Layer 8 of a small transformer language model trained on English Wikipedia (11 layers, counted from 0, width 96).
A neuron adds its activation times its output weights to the MLP's output. To switch it off is to set its activation to zero at one token and run the rest of the model.
A neuron's activation on a vector x is squared ReLU(weights . x), where the dot is the dot product.

Input weights of the MLP neurons that the questions are about. A number n stands for n times 0.0013.
n38: -252 -56 -104 -51 12 121 73 127 -28 -16 37 -4 -41 -69 75 120 -9 307 203 -136 -374 218 135 -251 150 73 127 -223 -60 -16 204 -79 107 -50 40 203 55 44 -190 -280 71 4 -200 61 -12 -63 187 -4 118 72 292 58 -149 -66 183 26 149 -69 -70 21 76 -34 117 -54 95 24 33 398 4 39 131 8 -114 94 107 -103 53 -76 -41 311 -190 -59 99 53 -13 71 104 -175 4 -23 91 58 254 -72 75 -58
n52: -41 281 195 -60 -14 251 -209 -24 -121 5 120 -116 -149 61 49 -48 -215 -205 418 -159 -257 148 -115 -96 -147 -152 -33 -58 -95 237 -66 -107 -111 108 137 -38 -223 -33 -46 -103 -197 226 97 -470 -155 -88 -85 30 13 -15 75 328 -55 -23 182 -154 109 -71 67 253 -220 94 -108 -15 -19 90 82 90 128 9 186 -111 -411 135 85 0 -90 325 -33 -331 241 -56 165 79 40 -116 -47 -138 -141 94 68 215 -82 128 -221 -102
n174: -53 24 -177 -72 -33 241 -119 60 -126 -263 25 -155 125 -216 45 91 -68 -34 -40 -123 49 -255 -110 67 -107 227 -107 -30 -78 -153 -37 -207 178 -148 118 -213 170 -181 -164 -141 -314 216 9 -291 -24 148 261 42 -190 -164 73 40 -368 -337 189 -283 109 25 261 76 15 -77 -83 -178 100 -15 20 129 281 -86 -131 161 -268 -213 -5 -340 128 -64 -15 39 -188 169 247 263 -361 -29 -126 -169 40 -56 66 36 -100 -262 -77 -172
n188: 58 146 23 -157 64 -111 439 181 0 -340 -63 91 -91 -29 -311 -95 -429 -220 142 21 -45 -109 5 -134 -129 85 -312 -36 47 22 116 32 -104 -93 147 67 -117 -106 -166 -93 29 67 -29 -76 62 -56 -245 158 50 -84 -101 -59 30 -30 105 0 -220 72 236 -307 -9 -186 53 111 27 -138 318 -36 296 30 74 -264 14 -141 131 32 121 53 -251 112 -44 -270 -64 -160 -33 -223 -127 184 -73 -59 128 -18 45 -56 79 -206
n206: 81 131 -150 -117 156 181 -18 36 -82 279 -22 49 188 -61 140 -168 -205 -35 41 93 0 -116 175 17 155 71 -139 -77 -56 84 -16 82 150 -115 124 253 -180 39 86 161 -69 123 -186 102 31 91 -221 -52 66 18 226 -22 -141 17 -4 -302 222 -75 144 -222 -105 -368 -281 50 135 -57 -265 -230 -101 -202 -108 135 -147 0 246 45 -336 -259 239 115 -177 -73 -32 -100 -9 -69 143 13 41 129 77 -273 13 -92 59 -181
n238: -34 208 -8 -88 -168 265 -160 12 -73 -112 -4 -119 16 104 -152 138 -49 177 316 -79 67 -168 -16 -117 -56 8 211 120 78 -12 0 -8 327 81 203 -114 -106 66 34 12 97 -151 135 102 201 263 41 4 55 146 143 179 23 -79 -8 -18 242 63 -12 164 -127 -73 -19 -109 -12 -19 191 47 -40 -171 -88 16 12 -300 11 -79 125 16 -20 74 -31 91 247 82 -229 233 23 -130 -20 169 252 -105 -12 -167 -218 -4
n252: 71 9 26 49 6 -255 -16 83 158 -75 -323 38 241 54 19 -35 13 -75 -197 -42 -19 -37 10 -76 91 -180 -137 184 96 -44 -56 42 -131 -49 -38 -6 -119 -69 -71 -156 -96 -13 -15 89 -62 -124 30 102 -21 -62 168 -87 -46 15 -40 -29 -20 -35 -183 162 -72 39 -75 -36 -180 164 -100 -60 -69 34 65 -119 66 219 -119 205 -38 -129 -171 -91 43 89 -19 -11 -119 -127 121 -48 -123 -50 10 65 243 -33 42 -10
n289: -434 120 103 81 -145 186 22 -132 -162 -21 40 102 212 -9 205 105 50 141 165 -159 74 -21 286 -118 49 -96 73 -191 41 82 -295 27 138 63 -209 -87 -195 -176 -110 133 -116 203 24 65 -146 122 -8 -121 -143 -109 -34 -133 -181 79 -60 4 5 109 119 -67 -296 -226 -117 76 142 9 106 -4 -117 -4 -179 115 54 87 -205 106 -148 -156 -253 -22 297 -123 169 61 305 0 38 66 -160 -221 281 0 84 -195 -45 120
n305: -62 47 -10 28 -32 163 29 -63 -297 128 160 -24 -127 -154 98 62 -91 47 -128 -60 -24 23 112 130 -213 327 -231 103 202 -163 -22 -256 76 130 -82 -96 -296 24 -66 38 115 -277 90 -58 14 453 222 -5 -154 145 175 -142 153 -148 -85 102 96 -351 83 192 -180 -20 86 50 -64 -77 10 -275 -75 177 170 176 211 101 223 -44 159 43 -111 221 -263 263 93 235 181 -127 -99 63 187 352 -236 25 -170 -5 -134 202
n324: 267 -56 -54 -108 -202 73 37 124 -212 48 -165 8 166 -96 171 -121 -9 -92 88 -59 -135 36 203 32 -72 16 124 -191 -56 371 106 -125 264 135 41 -57 47 -73 44 -52 23 28 53 249 -85 -253 123 249 130 -212 -137 149 -134 -102 -100 34 34 245 224 84 -81 -178 -4 303 -87 -57 324 -98 114 158 -28 -141 21 -60 73 -112 -57 -61 -25 -77 100 44 -29 -96 218 -160 -132 37 -21 -291 21 8 -136 183 42 -71
n328: -28 86 -58 115 -70 113 -35 79 89 -180 -207 88 9 130 -116 -12 -9 -17 271 -196 -92 208 282 76 49 365 -107 35 196 95 49 -116 286 -131 -148 192 -68 -4 110 39 40 129 -24 -9 73 -9 -78 -19 -245 -72 60 208 118 33 179 -169 273 -326 150 223 425 63 -147 -40 35 229 97 292 148 -55 -17 159 82 -146 16 -71 109 168 -9 65 -47 -140 204 23 14 43 -17 48 289 -114 9 99 119 50 -283 -9

Output weights of the MLP neurons that the questions are about. A number n stands for n times 0.00072.
n38: 70 -81 193 325 10 91 7 70 53 -123 84 14 -7 140 198 107 -103 -90 107 44 223 -138 -115 101 -12 -92 175 25 64 -260 -115 40 5 25 -205 -15 8 17 94 33 236 -10 229 72 100 -164 -120 77 87 -220 -54 61 -40 -153 0 9 -40 125 -87 -137 -102 0 -91 10 3 -100 -136 -79 7 -47 4 27 0 -180 -157 -34 -269 -55 174 -390 -198 60 64 56 147 -42 -24 -7 57 -51 -24 32 -172 -96 107 -19
n52: 185 287 107 27 -17 -200 -190 116 -65 122 -5 -4 -103 -107 145 119 -110 78 -228 -40 326 14 18 -55 5 125 256 91 46 -149 -197 90 -24 211 -49 -347 228 -171 102 -9 -230 -188 -108 -59 102 -5 125 -18 -9 -155 168 -171 324 -105 12 -93 174 -119 -26 -84 -12 30 -81 -102 -176 76 17 21 103 -4 -233 100 -23 89 43 -175 330 41 -183 -98 93 390 228 277 -159 313 -54 -48 -89 63 97 99 -4 -70 219 140
n174: -254 -73 -90 0 -205 260 -43 219 -198 -52 -75 -422 -48 -18 104 -140 -140 -139 -42 -38 -84 -156 246 102 154 95 242 203 -54 -322 -55 -139 12 -9 -138 90 -40 -261 -141 -153 55 -257 -92 -40 95 203 349 161 200 -305 14 158 -162 92 8 -37 16 -86 -27 146 -142 115 -27 -45 -77 -86 105 31 52 40 -117 -138 257 -5 9 200 -45 280 -395 123 402 175 113 265 188 109 173 -186 124 197 -27 -46 -164 -18 121 -194
n188: -148 -215 162 -108 -89 -46 156 -63 -78 -95 51 -199 -12 -59 44 -11 151 63 109 -180 76 -193 113 -83 -30 -27 79 -224 -131 -13 234 84 212 -22 49 -61 -172 -297 -15 12 -123 -68 -86 145 -182 318 -132 -200 -225 -95 31 -91 -128 -87 -14 -33 -13 -66 -124 -99 149 93 -81 -87 184 99 111 -254 197 47 -95 -126 164 0 133 -48 167 -107 30 -58 -13 -63 44 -95 63 -18 -4 -196 -129 -33 155 -184 15 -191 -136 -230
n206: -135 -475 99 -3 81 34 15 -7 26 108 153 241 73 -132 -16 -33 -80 -220 19 -103 23 121 -222 -47 -307 -197 101 26 -362 -44 120 -24 256 184 -38 -46 89 64 -153 235 -196 -43 -56 -144 -14 -90 -145 34 -322 -11 -83 71 92 -20 7 259 4 -29 80 -26 101 33 84 155 -150 -98 -102 54 -27 121 -53 -72 91 29 84 -75 152 49 42 92 -27 78 87 39 4 -179 75 -139 248 22 -39 -126 64 45 -120 32
n238: -31 -5 -136 116 44 -15 -61 -25 -43 -59 -9 -181 -80 -192 -134 -29 -158 -14 52 121 -37 -70 -23 229 -144 139 27 -15 19 -213 -111 3 65 -66 -120 -90 -165 -162 -155 137 -17 92 -117 -21 158 -116 48 53 -43 112 232 -56 331 124 190 -207 -46 -183 140 253 36 -139 83 -46 22 -118 -119 203 8 -46 242 -180 43 143 -18 113 -36 135 96 -102 219 -8 -293 -101 -36 -148 131 152 0 61 -4 0 -249 162 52 75
n252: -196 -210 117 115 -165 287 78 -60 -214 -40 298 -154 -154 -98 19 -35 -202 97 57 -109 -4 -142 -33 53 -290 13 -45 -227 -68 -160 119 -223 -53 4 50 11 97 -78 84 159 -84 -65 117 -69 215 48 -65 33 67 195 -145 11 -103 142 -68 -29 41 -38 84 414 3 -237 95 -3 56 -114 231 -110 -70 -82 29 -86 -171 21 60 -87 -45 -59 89 227 225 -83 -6 72 81 42 -96 -47 92 -114 -24 71 -162 4 125 96
n289: -83 -55 79 -247 106 -59 -60 -64 9 86 -234 158 63 75 -304 -49 -159 61 42 86 70 81 -188 -40 -119 -120 84 145 36 127 -107 54 176 224 -57 258 -125 150 -60 75 115 -161 -19 152 168 72 -35 35 -19 43 -129 -73 111 266 -21 96 -131 97 15 61 162 224 -26 -48 -11 71 -147 -78 47 150 -15 -4 98 134 332 73 331 114 174 -138 447 -52 -62 41 -64 34 -66 -177 -111 122 -7 -35 -120 8 -104 -99
n305: -4 -77 144 90 16 -126 240 61 357 -27 36 -186 -115 77 -58 -76 130 -297 133 -38 183 -139 -65 200 -61 -285 -147 62 9 -73 -40 -39 317 73 -42 80 310 -122 48 -98 146 -75 -131 -48 321 173 5 161 -109 50 -185 -253 183 -143 197 -22 14 113 12 -363 -152 -45 113 48 -12 -48 -154 20 -55 -24 -42 48 31 -173 28 30 272 -191 117 -190 -196 143 -205 -26 20 -20 99 104 253 36 -135 165 -162 -33 145 -44
n324: -168 -232 -93 30 89 135 -16 -137 -161 67 -33 48 163 107 -125 140 0 -53 -46 332 -61 166 -102 28 -13 -173 -20 -23 183 -27 32 159 229 -15 21 -220 58 -144 -126 -160 0 90 -124 -99 -59 -107 -29 -62 -167 -222 31 -213 31 107 119 57 297 -279 -48 179 -48 15 -11 84 48 -11 -145 -88 -93 -184 80 18 137 84 137 183 22 358 81 -182 103 4 27 28 11 -41 43 -27 170 124 -4 -93 -27 414 125 -24
n328: -84 111 91 23 -51 -98 192 -182 81 66 42 18 -103 273 143 -159 14 111 60 -99 -37 -105 8 -4 -123 56 -43 -52 106 -35 20 73 -100 4 3 -34 -105 -240 247 157 -212 -46 48 118 126 31 -58 -8 -84 -105 -324 -190 134 39 -30 -129 59 -105 116 260 197 -92 -138 40 127 18 -106 -75 -38 173 -153 256 189 -22 -62 -102 -194 254 -122 -27 -141 -74 47 184 -102 160 -230 -171 -28 -7 221 7 -116 -78 -67 8

Each question names a token from some text and the token that comes next. It shows the vector x that enters the MLP there. A number n stands for n times 0.012.

Then comes g, the gradient of the next token's log-probability with respect to the MLP's output, scaled to length 1. A neuron's effect is roughly proportional to its activation times (output weights . g). A number n stands for n times 0.00096.

" d", then "ys"
x: -42 -197 -96 -22 45 -134 -95 176 68 -82 -144 21 -73 -151 -125 30 29 55 13 52 26 348 96 -26 81 64 -7 142 43 93 -181 45 102 59 -77 -94 -52 26 -67 71 301 46 57 153 114 -35 243 -4 69 26 37 72 14 -121 79 -7 79 111 15 54 -3 84 163 16 133 65 -144 -133 40 -23 -39 55 79 -11 -161 -121 -46 112 -52 64 13 -18 91 -269 -30 33 44 -73 195 150 -31 -56 -11 -105 75 -87
g: -106 -24 -73 10 22 -61 24 147 75 75 95 66 125 63 154 1 -33 -39 -183 -65 -194 105 28 2 22 -5 158 -117 289 -31 73 123 -36 149 -130 -9 183 -152 83 -202 -199 45 99 69 118 48 -54 53 -30 -92 -63 52 135 10 -135 44 170 -133 -97 -45 -214 73 -182 129 116 8 60 -95 19 87 90 137 29 -206 -6 -37 16 121 -100 -69 -33 -100 190 51 13 174 -82 58 90 -129 29 -14 -73 -42 -141 -157
Which neuron, switched off, raises the next token's probability most? n238

" was", then " successful"
x: 160 -28 -20 -65 96 -159 -116 -6 -55 -13 112 -67 1 -14 -151 -77 -42 -123 38 34 1 103 83 -172 -64 -107 33 15 -1 101 -111 95 -20 -22 74 21 -185 62 45 -72 53 73 122 29 65 50 85 91 340 -66 166 -21 -67 -62 102 -121 13 44 51 331 -130 -4 96 1 53 50 49 -15 -9 55 111 81 147 91 -148 97 32 2 -152 6 -17 -111 -18 97 1 -42 9 87 6 144 -132 53 -48 -37 -3 76
g: 162 -9 21 -76 -15 -34 -86 -117 -94 -34 245 19 -153 17 -77 33 -75 150 -16 -157 -102 -165 148 -3 117 -111 26 4 84 -111 -78 -92 -2 -156 -17 -137 -27 7 -6 55 254 95 -4 -3 26 -77 -102 -16 161 40 -106 88 309 -227 126 141 175 17 141 -119 49 12 90 79 47 61 4 -76 -114 59 160 -78 -92 -3 -51 17 -112 -36 -128 -187 -62 72 -246 119 68 -119 -44 30 56 4 105 -141 -2 90 -150 -8
Which neuron, switched off, raises the next token's probability most? n52

"st", then " Er"
x: -140 -259 16 -29 -147 1 83 33 47 -58 24 -10 -58 -3 -123 153 37 26 67 30 -19 349 71 53 -63 -87 86 -18 19 -60 -231 102 -15 62 0 -52 -132 91 -203 -30 362 0 -56 106 -75 -53 225 -63 148 32 48 52 -70 -119 -40 -50 -48 51 -105 194 27 -44 53 68 123 113 -113 -57 116 60 -39 -33 33 83 -58 134 -25 11 31 -12 155 17 -36 -156 160 81 -47 21 25 -11 -104 -79 -16 -80 -66 -59
g: 23 -127 -7 -217 -81 37 70 137 42 60 155 19 65 266 21 -53 235 45 -197 29 -103 -78 85 57 -119 123 -40 -2 -77 118 -220 -117 -208 122 51 152 94 50 55 -83 -128 -74 -146 -27 139 72 5 -21 -47 12 13 33 -18 -25 30 -19 -109 -90 3 191 -93 6 -38 -89 -339 -23 -44 39 -25 -19 22 94 -57 51 -32 -67 -48 -34 -77 -81 164 72 -89 -13 -22 57 78 -164 -184 50 192 -20 64 -186 181 113
Switching off which neuron hurts the next token most? n289

":", then " Cole"
x: 52 73 -49 -10 15 -104 -137 -93 -12 -49 33 -8 -19 32 -80 14 92 -151 19 74 103 7 114 -102 126 63 -88 78 40 132 -186 -26 -156 -17 -2 1 4 100 -9 -68 42 24 -39 42 -53 107 64 67 203 -42 4 -2 -132 -99 32 -104 -65 -121 22 335 -27 -140 -92 2 -45 70 72 -16 24 -27 62 143 27 59 -229 107 -102 54 21 82 180 -139 -81 -119 49 -2 96 128 -64 147 -57 -60 -11 -165 49 48
g: -122 23 88 132 -105 117 -62 105 114 158 9 96 46 26 -152 100 73 57 9 8 -74 -76 110 -128 131 163 90 -32 33 182 -112 -62 25 14 -128 -39 -83 113 -73 -13 -42 -55 -149 15 109 -86 -6 40 -35 -220 -121 -24 47 28 -54 -115 -29 65 103 -60 -265 38 -33 -4 -127 2 -89 130 33 120 -1 240 -201 -49 86 142 213 133 -75 -31 132 -57 -57 25 64 127 -264 -171 -69 160 168 -75 -95 -95 144 -18
Which two neurons, each switched off alone, lower its probability most, in order? n289, n52

" and", then " sixth"
x: 57 39 -147 23 131 -103 -249 -84 -56 -54 66 -13 46 30 6 24 7 -194 -111 102 15 103 -94 33 29 91 -10 146 -67 -28 -37 22 -150 -15 -48 -69 -96 59 112 -91 12 77 76 161 77 46 129 0 6 -134 120 -163 -59 -44 -79 -40 -38 59 -47 313 84 -106 28 125 -9 -20 -109 -17 -34 -66 118 42 -66 25 -129 132 42 -3 -26 56 153 -88 -33 -48 21 -75 19 62 -103 138 6 -45 112 -30 -11 -105
g: -37 21 -22 271 -87 171 -162 -93 146 53 75 130 -130 32 143 -4 -92 -54 19 -144 25 -62 109 104 72 -79 24 65 102 -126 -129 85 -25 -252 78 131 80 -3 -41 94 154 162 -35 -121 -51 -89 -29 19 39 198 -86 37 89 -225 -158 16 165 -45 111 62 71 87 254 -5 -177 -54 47 -104 -105 -39 60 61 25 6 183 -121 -139 0 14 81 -59 66 5 26 -251 -173 45 -15 47 -42 -79 -131 -46 67 5 94
Switching off which neuron hurts the next token most? n252

" to", then " Ji"
x: 70 -63 -179 -80 63 -87 -159 17 35 -61 31 6 79 8 -121 92 -27 -67 -9 99 -40 30 -67 23 112 6 90 147 132 125 -109 20 16 -264 119 5 -29 154 129 -163 23 42 28 -52 214 49 31 105 80 -138 151 -97 -149 -96 6 2 66 -134 91 325 -10 -23 -24 -11 -49 5 -87 38 -80 3 52 24 69 -112 -99 45 27 -12 -56 4 8 -54 8 142 27 84 10 36 4 120 42 36 -6 -176 7 90
g: -136 -70 69 -98 -51 -46 5 -49 37 128 -80 2 111 109 56 -62 166 158 -6 0 41 -80 36 -47 140 129 122 230 -9 -44 -61 14 -136 28 176 -54 -153 -49 -153 -186 -44 -20 -110 126 16 37 -91 303 98 18 -74 80 -50 227 36 -16 -14 -95 -48 -103 135 56 30 -102 -101 -167 183 43 13 72 -155 211 -198 -110 82 -48 -92 95 147 -67 -64 136 25 11 -113 -84 -109 94 -104 43 1 -75 -226 155 9 38
Switching off which neuron hurts the next token most? n174

" N", then "r"
x: -131 -242 -144 -81 -124 -94 -66 178 -5 13 -79 -47 -60 -15 -126 118 85 15 -13 129 -51 148 137 -64 92 108 128 56 -141 99 -41 -45 9 87 -68 15 82 87 -17 -70 135 -95 -113 101 74 2 352 108 58 -69 -73 25 -164 -93 79 64 -161 62 -20 126 -17 46 74 84 89 -32 -128 -77 162 36 -42 111 11 -95 6 -33 -24 32 22 15 184 -43 56 -203 55 -14 -29 242 -32 -102 -126 5 23 -42 41 -87
g: 4 -113 114 3 -115 -93 60 36 -18 -108 39 -32 110 -63 15 -179 -27 -96 27 136 147 140 47 -199 -58 -85 20 47 42 -106 13 197 76 -127 32 37 95 152 211 -122 -166 69 -36 -194 11 -1 148 -115 -73 258 190 -65 130 -129 -136 42 138 4 260 53 -86 172 -15 -108 -35 38 46 81 -13 -31 -17 22 -140 10 28 68 -14 -74 220 -66 37 -95 174 48 -50 -144 181 43 -90 40 204 75 77 43 -11 -61
Switching off which neuron hurts the next token most? n324

" of", then " Art"
x: 32 36 -97 -31 4 -60 -111 -61 2 -116 25 -49 -56 98 -34 4 57 -85 65 65 1 128 90 -55 40 32 -50 10 98 135 -216 5 -43 -64 27 -26 -82 99 62 -105 75 -18 68 78 78 85 31 154 162 -66 145 90 -163 -165 26 -98 -148 -123 93 371 22 -26 -84 -22 -116 55 38 32 95 -199 84 130 -21 -13 -81 11 -114 66 -75 -92 118 -61 -78 -109 19 54 -54 84 10 70 -10 -36 -42 33 -18 -24
g: 30 -12 -27 -39 -8 53 6 -132 55 237 -7 -25 -39 -18 93 -116 102 128 17 131 -34 54 59 -229 -15 221 97 -59 -33 59 5 21 -13 224 4 217 140 -144 -132 47 52 -129 -190 84 -114 39 -26 124 -44 54 -15 47 -38 59 -52 17 -9 30 -276 -113 34 -59 -180 47 -23 -175 -31 69 47 83 44 215 -222 -73 -99 45 -122 31 -124 160 83 -13 -192 85 134 170 -157 -58 -51 142 155 6 -30 -1 -93 -109
Switching off which neuron hurts the next token most? n328